Layer 3 of a small transformer language model trained on English Wikipedia (16 layers, counted from 0, width 128).
A neuron adds its activation times its output weights to the MLP's output. To switch it off is to set its activation to zero at one token and run the rest of the model.
A neuron's activation on a vector x is quick GELU(weights . x), where the dot is the dot product. Quick GELU of z is z times sigmoid(1.702 z).

Input weights of the MLP neurons that the questions are about. A number n stands for n times 0.0044.
n13: 21 19 48 2 -7 1 14 5 0 21 -31 9 -57 24 53 -18 17 27 28 39 29 14 -23 -27 -39 20 20 7 6 25 -24 -20 -17 62 37 -20 22 -19 4 14 17 55 3 42 29 67 3 -1 -46 12 -19 8 -45 -42 -3 63 -33 7 -20 -11 -6 11 0 11 10 -12 14 -34 11 -32 -5 -10 33 10 3 9 7 -19 -31 63 4 56 37 32 -2 13 -38 14 -31 -10 31 11 10 12 37 -43 -28 16 24 -7 -40 -28 61 -48 26 42 -29 44 29 -23 -20 -36 -17 -1 -33 -18 49 12 -33 -24 23 -19 -34 -50 32 16 -14 23
n81: 28 -28 -58 14 20 -33 18 -31 -4 22 -21 17 24 1 -57 21 1 8 64 0 -41 15 -57 63 3 10 42 2 18 15 -33 43 -13 25 -4 -58 -40 -25 -23 -35 -4 -44 -40 11 -8 6 -10 35 6 11 -25 35 10 -32 48 30 -21 46 -13 7 23 22 65 75 17 -34 12 -61 43 5 3 -44 -14 -8 23 -19 29 26 22 -31 71 8 77 23 9 25 16 11 -12 -2 53 -39 -71 1 -19 28 -36 0 8 -3 -46 -43 30 -20 2 22 -9 -58 -28 33 -37 51 47 -25 26 -2 29 21 -14 -24 8 -19 -11 5 19 2 -33 0
n150: 24 23 3 40 9 7 26 -5 13 7 15 16 52 11 5 -14 -37 -8 -6 21 6 -3 25 -12 -41 3 73 -6 -31 -51 -15 -10 6 28 29 -3 -46 -12 -27 36 -23 21 -46 28 17 -25 -12 -48 -5 45 6 -50 -18 -33 -17 -6 66 6 64 -47 -55 -30 31 55 -6 30 -10 -2 9 -27 38 -4 -15 21 26 7 -5 29 -7 72 -36 23 -19 -47 16 -27 -17 -6 4 4 -41 27 -8 -41 1 -46 -33 -13 55 25 -22 -30 -32 22 -18 -7 -33 43 40 26 -18 4 -55 -25 19 2 3 -3 -20 3 26 48 -13 -6 5 -14 -8 23
n400: 22 -17 57 10 52 -71 -8 -16 22 27 -40 37 -6 1 56 -32 2 -33 63 36 43 -11 -4 -14 -34 29 27 11 2 9 -15 -1 -34 35 16 -8 -21 11 27 -52 29 -28 11 -13 -31 7 26 0 4 -39 -20 -74 17 -37 8 31 -10 -53 20 -11 -11 26 -25 6 50 -16 -1 -33 66 -23 -41 -14 -3 0 -10 48 -56 32 8 -29 51 35 47 -11 -7 -1 -1 -4 -13 -29 -17 6 26 -45 4 13 8 -14 32 -20 6 41 -22 -12 34 -32 16 2 -1 -13 -32 46 -35 5 2 -35 28 -35 2 -16 5 5 32 30 11 -42 4 -18
n479: 13 -31 33 52 -26 -38 19 -4 40 22 -14 8 -16 40 28 16 -10 0 -16 1 5 37 -5 -20 13 -10 -1 -87 -45 -11 -23 -11 -29 -26 10 15 -24 -10 -12 27 17 5 31 5 -40 12 35 16 -6 3 62 -14 -3 24 -20 10 20 -31 7 -38 43 -23 24 10 52 27 6 41 28 -13 -49 28 -16 52 2 4 -32 21 3 -38 -11 11 -8 -2 17 -7 -18 -11 40 22 -31 -7 0 -5 34 -1 -33 0 -15 7 -5 29 22 23 -30 21 -26 -41 9 42 -14 13 -2 -4 23 -2 -5 52 -39 4 16 10 -16 -16 -30 4 -52 17
n526: 14 -23 -1 46 -6 -67 3 -4 3 -20 16 -25 -38 25 48 37 15 12 12 22 12 30 6 -11 16 -23 13 -78 -8 -36 -9 -48 26 -43 48 40 -41 -52 2 56 -7 47 1 -31 -38 -38 50 -49 -13 31 49 -26 4 28 -17 -15 17 9 -7 15 -1 -21 8 20 -51 30 -6 56 23 -7 20 20 -17 -3 -19 52 6 2 2 -25 -15 8 16 -14 9 -2 -15 -47 8 53 -71 1 -29 5 -16 -25 -80 -2 12 -42 -6 41 36 41 -30 -16 -1 3 -3 24 -4 -3 -58 14 5 -8 -5 46 0 22 -3 -27 66 -20 -4 -12 -38 1
n540: 22 -35 9 11 -22 -23 -5 -15 34 20 26 18 -6 -31 -41 47 -69 24 -6 25 -38 -26 6 34 -15 -9 -36 -26 -5 40 8 -4 -10 -4 -51 -2 8 -57 47 -7 -33 3 -36 35 -47 12 32 -51 14 18 20 -36 -10 -19 23 31 -74 -95 -50 -80 40 22 37 28 18 -17 -29 -48 -44 64 50 16 46 -34 -19 16 -1 64 -5 -6 -24 22 10 -54 7 -60 11 21 -22 -10 16 0 -21 1 -7 -24 -17 21 -62 28 19 -12 30 25 -51 29 2 15 42 -5 -31 4 15 -7 55 -8 -16 -17 9 16 42 -1 -1 -8 -79 -34 1 8
n705: 22 -30 18 12 -49 -42 47 33 19 -33 -8 -19 44 26 48 26 9 16 9 -27 44 11 -13 -62 -44 -5 43 -34 -20 0 -31 -34 1 -21 -9 67 -70 -20 -19 41 14 2 -80 -39 -44 -12 9 9 -19 -6 47 -6 -15 27 -14 -21 -7 -3 -14 -56 6 -2 -7 9 2 1 7 52 12 39 -12 1 -1 14 31 33 19 22 5 46 44 14 23 -7 32 -3 18 17 -80 27 -31 -32 11 -34 1 -40 -6 20 7 4 66 89 -55 70 -39 5 -15 43 54 10 1 -30 25 -14 33 -14 -7 23 -1 18 16 -10 -31 22 -23 33 -14 34
n744: 25 -11 21 31 17 -8 -9 28 16 -19 -11 -33 -83 52 17 -6 51 0 21 2 44 18 -29 -10 56 -44 -20 -31 7 23 5 8 -42 -16 6 -70 27 -67 18 29 5 33 9 41 -60 71 9 43 -60 9 3 -41 65 5 1 54 24 4 -25 -6 23 5 8 82 16 48 48 21 -20 -21 -15 30 -14 -13 13 40 -34 29 -28 -24 44 -1 12 -37 -1 -32 8 -41 -8 -34 18 -39 9 29 7 -58 -12 65 -15 4 26 5 53 42 41 -15 46 24 22 -9 -66 -16 14 8 -2 6 6 14 -4 -32 -32 -22 10 -1 2 36 20 -46

Output weights of the MLP neurons that the questions are about. A number n stands for n times 0.0036.
n13: 47 -6 16 -8 -2 -30 -3 -1 40 0 16 -7 29 37 8 -4 -10 -4 15 -20 -1 -25 2 -14 26 26 11 46 8 4 18 10 -7 -1 69 -53 5 -11 27 -33 -31 47 -14 31 34 -15 -38 -11 13 8 -22 23 18 -3 -22 16 -19 8 -7 31 10 -17 8 15 -31 -15 9 0 19 -37 -9 19 -2 3 -52 18 -27 -25 -68 -12 50 35 -1 55 -40 -11 -7 -3 -17 38 55 7 15 13 34 50 19 30 -34 -33 -30 -51 -6 28 26 3 -1 48 -9 10 36 20 29 35 -76 -11 -7 -47 36 -27 24 8 19 -2 22 -37 15 -1
n81: 2 16 -14 -26 45 -11 2 -21 -24 1 -54 16 28 46 -9 -1 68 0 -2 -7 -8 -17 -25 2 44 8 14 11 41 -22 -30 38 37 37 48 13 -27 -8 6 -27 20 -24 -15 -32 17 -5 30 -12 12 39 -5 23 -35 -23 -22 -28 2 38 -13 40 11 -29 26 24 -68 8 -32 8 -15 -20 16 -46 13 14 16 -23 25 20 49 -1 23 -5 31 41 58 -23 8 -20 58 -42 14 -19 24 2 46 14 -23 42 -14 -10 -5 17 8 0 1 -39 2 -59 -10 -10 0 26 -33 17 29 10 27 4 -42 15 -11 -11 -43 18 45 -38 -4 2
n150: 62 -13 -7 10 41 -37 -22 -20 58 8 35 20 20 -54 5 -4 -4 -10 3 -28 -2 31 61 53 20 -42 25 6 32 34 4 9 -28 -6 -22 5 10 2 -25 -19 -50 22 -38 -9 -15 -76 -20 31 -36 -1 5 27 48 -12 -56 5 19 -61 2 2 -10 -71 38 -46 37 12 37 43 9 12 -28 -46 -14 10 -40 14 13 -71 24 30 11 10 -3 -21 27 -19 2 -50 -34 9 -1 -21 -37 -16 1 -45 0 28 -76 -13 28 -17 -16 47 38 -28 -41 -20 -28 28 21 51 24 2 19 -9 36 -34 -27 -20 17 -12 58 -21 12 16 8 43
n400: 2 -39 -12 34 32 -20 8 -37 -3 -20 27 37 -21 -23 -19 13 26 15 -5 -23 34 -13 -6 56 28 15 -28 -37 58 -6 28 -19 83 18 -25 40 18 -60 19 -8 16 56 27 -22 -17 -31 17 6 11 -35 -9 26 50 -4 26 -12 26 1 14 16 -14 0 -17 -28 11 -9 30 17 13 9 17 -16 14 12 -15 -8 33 -22 17 -29 7 19 -20 56 6 -9 6 5 -9 -9 14 22 7 22 2 26 24 -25 36 -8 8 2 11 -20 -4 -10 20 -22 13 -38 54 -10 -5 -14 2 21 -2 23 -1 20 -12 22 16 -25 -17 36 -6 35
n479: 9 -15 20 -20 56 28 -31 -36 -28 -25 29 4 -21 -18 -25 -11 -28 -8 43 -10 -22 -48 -2 -24 -7 19 20 22 23 -27 -35 33 18 7 7 -12 -35 35 25 -1 5 -14 -16 -20 35 14 9 3 7 23 -38 -5 28 4 18 36 7 33 26 48 -33 28 -13 -35 -40 -30 12 -28 -13 -18 2 3 -16 -20 -37 8 32 25 -36 53 -5 -41 -7 5 -12 -13 -13 15 -30 30 -15 9 12 2 -15 15 3 7 16 -29 28 -45 14 -20 28 -17 13 10 -14 -50 10 -21 -3 6 -55 -63 19 8 13 -27 -30 13 37 -15 27 1 28 16
n526: -31 22 43 -39 1 -7 3 40 -67 -30 20 22 23 -29 -48 -52 -8 -21 2 -19 -38 -65 -2 -30 13 -8 7 46 28 -30 -20 20 24 -63 26 -6 -16 29 6 -16 -41 3 33 -24 5 43 32 20 -27 -7 17 -11 -40 32 -39 16 19 -34 16 -5 -26 -9 10 -61 35 -23 -2 -2 -31 -5 34 -9 -10 1 -20 11 0 38 -33 -9 -25 -78 -13 23 6 -57 -13 11 -31 26 3 -37 26 11 5 -23 24 46 1 -3 44 -14 10 -8 -31 17 -7 -10 -29 -56 -25 18 50 34 -71 -38 -27 17 15 -46 8 1 -50 -37 -14 -7 14 13
n540: 64 -12 -21 21 57 -25 -9 59 -1 55 11 -22 -61 -8 -9 -10 -4 -37 -2 11 28 40 -27 -20 22 -26 31 10 -4 5 21 -21 -48 -9 14 29 23 -31 -38 12 -65 -13 -16 3 2 -33 18 4 33 -15 -58 15 7 -54 -7 30 -58 -37 5 -8 -11 -21 -11 -2 20 -17 -39 -52 -5 6 -14 -20 51 -48 -39 24 -50 5 57 1 3 -9 -11 -48 -22 19 -16 15 -39 -33 -14 -34 63 17 0 -21 -12 -13 -23 -7 -17 -51 -10 -11 60 56 -20 -9 40 -4 56 -53 44 39 -8 15 -23 -5 -50 -18 -17 26 -39 23 31 34 -33 -43
n705: -41 6 1 -35 47 19 38 -24 55 -35 -8 28 -3 -26 19 2 58 13 -31 -33 -24 17 -47 -2 12 -33 29 13 -61 22 -55 -1 -6 16 24 63 -48 -18 51 -15 23 -24 7 29 -16 -37 -14 -4 35 73 -34 -20 55 9 -66 13 40 -6 18 1 21 22 22 -22 -20 0 11 37 -44 -4 13 -19 42 -44 -53 41 6 -23 -4 0 6 -45 0 -9 67 1 -11 9 -48 7 -8 48 22 60 -29 -16 45 -4 -15 -5 13 -26 3 88 45 4 3 16 -39 58 -27 9 -45 -65 -11 29 -3 -20 23 7 -9 17 16 -10 24 -36 -23 14
n744: 51 4 22 10 42 14 13 35 27 36 -74 9 17 -28 -10 9 -83 23 12 -5 -23 2 -16 50 10 -27 -21 -7 -10 -50 -43 42 24 -9 13 -12 -27 0 19 -50 17 3 17 -22 27 -31 -6 -11 9 -55 35 19 -26 52 -20 14 47 26 52 50 43 39 20 12 -22 -6 19 -10 45 -1 -44 21 1 52 1 43 46 37 -32 23 -39 16 -17 10 85 -20 13 33 9 -25 -38 -58 -10 35 20 -13 -17 3 -21 51 18 -51 -10 94 0 -34 41 -22 -44 -26 0 -11 25 6 -8 -7 -34 -49 3 24 19 42 -58 53 -40 20 5 18

Each question names a token from some text and the token that comes next. It shows the vector x that enters the MLP there. A number n stands for n times 0.1.

Then comes g, the gradient of the next token's log-probability with respect to the MLP's output, scaled to length 1. A neuron's effect is roughly proportional to its activation times (output weights . g). A number n stands for n times 0.0036.

" exp", then "and"
x: -84 -8 -5 0 -3 7 -12 -6 -18 -1 -1 -7 -13 2 -13 -6 -4 -3 -5 -8 4 5 1 4 0 1 -18 1 0 6 13 -1 0 -19 9 3 12 9 10 0 16 6 9 23 -1 1 -8 -2 13 0 -2 1 5 20 -11 0 -8 7 -7 1 -3 0 1 -6 -2 -3 2 2 -8 1 -3 5 3 -1 0 26 3 -7 2 -7 0 -9 -2 1 1 1 4 -12 -4 -1 1 -4 -6 3 -2 5 34 2 -5 -5 -4 1 7 2 11 -5 4 -8 3 -1 -4 -3 3 4 2 -3 -2 -5 2 0 -1 -3 12 7 -2 4 -1 1
g: -1 4 21 -13 11 -17 0 19 -22 11 -17 -22 -20 0 -27 0 -32 31 75 18 20 -6 24 -8 -29 8 -22 24 -39 26 0 -25 57 -30 -7 -17 -7 15 31 -27 4 40 7 -5 42 -9 -42 36 -4 -12 15 37 17 40 37 42 -48 -5 -13 15 37 5 -26 -30 -17 41 28 19 41 -23 5 -12 -14 25 23 7 -14 31 -13 7 6 2 -14 36 26 -5 67 23 23 -39 -10 4 21 -22 4 7 27 -11 -10 9 12 -9 34 3 14 8 7 13 38 -21 -17 -64 0 26 -11 15 7 10 0 -7 17 5 16 32 -2 -54 23 5
Switching off which neuron hurts the next token most? n744

"it", then "c"
x: -73 -7 11 8 1 -2 15 -4 -36 6 18 -2 -1 1 -2 -1 -13 -7 -19 21 1 -7 9 -1 0 -3 -17 2 0 -6 10 2 -11 3 -3 0 -15 18 1 1 0 -1 8 -8 19 -7 -20 -8 -7 12 -3 19 2 7 -12 8 0 2 2 -6 -3 -1 -6 13 9 6 -1 -5 1 4 0 11 -2 0 -10 -12 -10 -10 2 -1 -6 -25 -10 -7 -1 0 -2 2 7 3 -3 15 -1 -8 0 8 16 -2 7 -2 -7 -9 6 -6 -2 -10 7 7 3 -3 -7 -7 4 1 1 3 -10 -2 1 -1 0 8 7 -5 2 1 1 4
g: 43 12 3 27 -3 -13 15 -9 31 14 4 20 21 -3 -5 3 -20 -34 -37 11 -49 -46 3 16 -18 -11 -7 21 16 -16 -7 22 6 7 4 39 4 -26 -12 -1 12 -9 -12 -33 3 22 -29 25 1 -34 -32 18 13 -35 -39 15 46 -53 5 -45 -16 -29 28 -27 -18 32 25 -11 -42 -51 -33 46 -13 13 -4 11 -25 9 -1 35 -8 4 6 3 25 6 -18 -21 -37 -41 -16 0 -14 65 -21 17 1 30 11 15 4 44 3 8 14 -33 4 -2 41 -5 -28 -4 15 -1 -26 -31 28 -23 22 -57 41 -9 16 -10 15 -44 20 -20
Switching off which neuron hurts the next token most? n150

" con", then "duct"
x: -76 10 -12 0 2 7 -5 -11 -2 8 4 -3 -18 -6 -23 8 -10 5 0 1 4 3 5 9 -8 0 -19 1 0 4 12 -1 -6 -4 -5 -6 1 -2 -9 2 -6 -2 5 11 -10 1 -6 9 5 6 3 -5 2 11 -11 7 -14 -1 -3 1 6 -3 4 -25 0 -1 -5 -6 -8 5 -5 5 5 -2 -17 4 -8 1 -6 -6 -1 -12 6 -4 8 2 5 2 2 3 0 16 -9 -6 -3 3 19 1 -3 -1 4 -14 2 4 10 -1 9 -2 8 9 -3 -6 2 9 -3 -1 -9 -3 2 -1 8 -11 7 0 -3 4 -1 0
g: -8 -3 -1 27 -18 -40 -30 12 8 19 21 -17 -32 -23 -15 17 6 -11 16 -4 -24 19 -29 54 2 5 -28 -6 -17 16 -45 52 -78 22 6 20 17 -34 41 0 10 8 8 17 33 4 -17 5 0 -7 13 82 43 -22 -8 2 -18 4 2 -35 -20 2 3 -12 -4 -9 14 -30 -9 -28 10 40 8 -43 20 43 13 -1 -6 -31 18 24 -12 10 -14 8 -8 -26 9 8 34 -20 48 6 5 -22 -22 3 -38 -22 28 -43 9 -15 32 -10 61 -15 44 -7 13 -13 11 13 12 -31 -9 -30 8 -16 -6 16 -15 48 -14 -32 7 9
Switching off which neuron hurts the next token most? n540

" by", then " some"
x: -91 -4 -13 -1 0 -3 -5 7 -22 -7 -1 1 14 -4 8 8 6 -13 -9 -14 -3 -4 -6 -1 -8 2 6 -2 0 1 -5 8 -5 1 0 11 -16 10 1 -2 1 -1 10 2 4 -3 -8 -4 6 8 3 23 3 1 3 -15 6 5 4 -6 6 1 1 -30 16 -5 -4 3 3 -1 -7 -10 0 0 5 -18 3 3 14 -2 9 -16 -9 4 3 0 -7 -5 -4 1 -10 7 8 -3 -2 5 5 -12 13 -5 0 5 1 7 2 2 2 -4 1 2 -24 -5 19 2 1 -13 -13 1 0 -2 -5 -1 -4 -2 3 1 0 -2
g: 2 -3 28 -8 8 17 -10 8 12 -14 -30 -50 -11 6 14 24 -30 22 -1 -30 -15 37 -28 -49 3 3 29 7 6 29 9 22 21 6 -4 42 11 31 30 20 3 -22 -12 16 -19 -46 -60 -7 -13 14 53 -12 39 49 -24 40 7 7 34 11 -7 -19 28 -18 -7 4 46 -48 -16 53 44 -9 -17 -3 -6 26 18 14 -19 30 -10 -18 -45 -41 30 -8 38 4 -63 -15 -23 13 -16 -23 -22 -49 8 31 -7 1 25 22 3 17 11 5 4 39 -11 19 -8 -18 -12 21 28 -4 5 -12 16 12 42 -2 -9 25 20 -10 -2 -8
Switching off which neuron hurts the next token most? n705

" were", then " ab"
x: -82 1 -3 1 2 2 4 -7 -1 -18 -10 -11 10 -4 -5 6 -1 -1 -21 -6 8 -9 0 5 1 -1 -5 -5 0 -5 8 -1 2 -11 4 6 19 10 5 2 -10 13 11 -22 -4 -6 -7 0 6 8 9 18 11 13 -8 1 7 -3 1 -6 1 -4 6 -19 1 2 -3 8 -5 4 -5 -4 0 -1 -11 4 13 2 18 -1 -1 -24 -23 0 5 2 -7 -2 6 1 3 -2 0 -1 -1 -10 -1 8 0 3 3 6 9 8 -10 -6 -1 16 -5 5 -13 16 -6 -2 -1 8 -15 3 2 3 5 -2 2 5 -5 -1 1 -2
g: 1 22 4 15 -19 16 -8 -11 -16 -21 -43 -16 -23 -32 -3 -28 14 -21 -13 -3 29 -11 3 14 -10 -17 -6 4 18 -57 -9 -20 17 -9 -6 -42 12 -8 -2 2 13 -3 15 20 -35 81 0 -34 9 -22 47 29 11 0 -13 -8 50 -15 -29 -1 17 -11 21 26 -43 -10 -10 -8 -9 -18 39 8 5 -48 -4 18 -16 0 7 0 9 -1 -46 29 -7 -9 10 15 -12 -38 11 60 -18 46 24 -8 0 1 -36 14 -18 3 49 -29 -32 25 -3 -43 1 5 -33 35 -11 50 18 -60 39 23 12 -24 43 11 13 -22 -2 13 31 7
Switching off which neuron hurts the next token most? n526

"–", then "19"
x: -81 -4 -5 0 -10 -1 -5 12 9 -7 -6 1 5 -3 16 0 -1 4 5 -29 13 -2 -2 2 -1 -1 -11 -1 0 5 -6 1 -5 15 -9 6 4 24 -1 4 7 2 7 8 -13 -1 -3 -4 6 0 7 1 -4 15 -10 -7 -6 2 2 -1 11 -2 -6 -16 0 29 4 -8 -5 0 1 -6 -1 3 6 -26 -9 0 -7 3 6 -5 -24 -13 3 -6 2 -5 2 -6 -3 22 0 -8 1 -1 14 -1 1 2 16 -4 -9 3 -2 -6 3 -4 10 -10 9 3 18 3 -2 -5 -17 -1 -1 -4 7 5 -2 -2 2 0 1 9
g: -4 -42 -7 -56 9 -10 -6 -10 35 15 14 37 13 11 21 1 2 34 19 -12 -3 19 4 57 8 0 -21 1 12 -5 -61 -26 -37 13 5 24 72 -10 16 11 50 20 2 8 12 -8 -28 -30 -6 27 15 -34 -2 37 -26 -33 23 -5 -7 17 29 -11 11 -3 26 11 23 1 -17 -28 -1 2 30 -23 5 10 26 21 -40 6 52 -6 -8 18 20 -16 3 23 25 -13 2 -6 -5 17 -23 -2 71 56 -32 -5 -10 26 -14 5 53 -9 -17 18 3 -25 31 23 16 13 19 -4 36 -26 2 -18 16 21 13 -7 18 10 -48 49
Switching off which neuron hurts the next token most? n705

"ution", then " to"
x: -82 -6 0 2 1 -2 -6 1 -46 -10 9 -10 -6 -6 6 8 3 4 -5 -13 2 -1 -5 1 3 3 -15 -8 0 -1 0 1 2 -9 -3 3 -5 10 4 4 -3 1 19 -9 -3 -3 -4 -6 -19 13 21 14 -8 15 3 -4 1 10 -1 3 7 -3 2 -4 8 20 -4 9 3 3 -1 -1 -4 1 5 -18 3 -11 2 -11 -4 -9 -11 0 0 0 -5 -9 4 2 -3 10 17 1 -2 -3 -4 5 5 -3 1 3 6 -5 -6 2 -2 -3 0 -8 2 0 9 8 -2 -4 -14 8 0 2 1 -4 -5 -11 -3 3 -1 4
g: 30 -10 -6 -25 -31 26 -18 -30 18 -30 26 5 -23 -39 -4 -5 -1 -34 17 0 -41 9 2 12 -12 -9 33 23 -4 66 5 -36 -15 16 10 -18 -16 -13 48 21 14 39 10 0 37 24 -17 -28 17 27 -16 -8 -1 -41 25 36 33 -19 -43 53 -25 -18 33 -1 43 29 23 32 -23 -13 9 -47 7 -34 12 6 -4 19 3 -2 32 1 31 -55 -28 -14 -22 -3 11 -10 36 -2 -20 -2 -6 14 28 52 -17 -15 -11 -8 -6 -18 -11 34 48 19 -7 -17 24 22 -4 15 -6 -22 18 15 8 -29 19 -25 23 -14 18 45 -31 -34
Switching off which neuron hurts the next token most? n479

" with", then " the"
x: -91 -7 6 -5 -2 2 -1 6 -13 0 -6 -7 10 -10 10 9 6 -14 -15 -23 2 0 4 -4 -3 0 16 -3 0 4 1 1 -5 0 -1 16 -10 7 3 1 1 -1 7 1 4 -2 -8 -4 11 6 -5 12 3 15 -5 0 -4 -1 2 -8 -3 -1 4 -29 14 -1 -5 2 -9 -2 1 -8 2 -1 8 5 7 9 5 2 5 -20 -17 2 3 -5 1 6 -8 -2 5 5 3 2 -1 -2 17 -15 5 -3 5 11 -6 7 4 -7 7 9 1 1 -11 -4 5 3 1 2 -15 1 2 3 -2 0 -2 7 4 -4 -1 -2
g: 14 -9 -35 -11 36 22 -24 10 -29 24 6 7 6 -19 -4 60 6 -45 -24 -8 -6 24 -21 69 -3 -19 27 -12 6 -6 -49 -2 -37 36 -22 -10 -10 -61 22 4 -6 2 35 26 -45 2 2 -13 41 11 21 -22 -20 -17 23 -16 -39 -33 -29 -44 -35 43 -10 12 -10 3 -7 3 0 -7 -19 -1 11 2 28 25 11 25 8 10 18 -3 0 -27 32 -48 5 17 -9 40 -32 -8 3 -14 -14 8 0 -33 11 -2 -28 -8 -22 -4 27 -26 9 -18 -9 -48 -1 -7 -12 -38 -21 -46 15 15 14 28 17 -22 61 -14 -31 -16 -34 -13
Switching off which neuron hurts the next token most? n705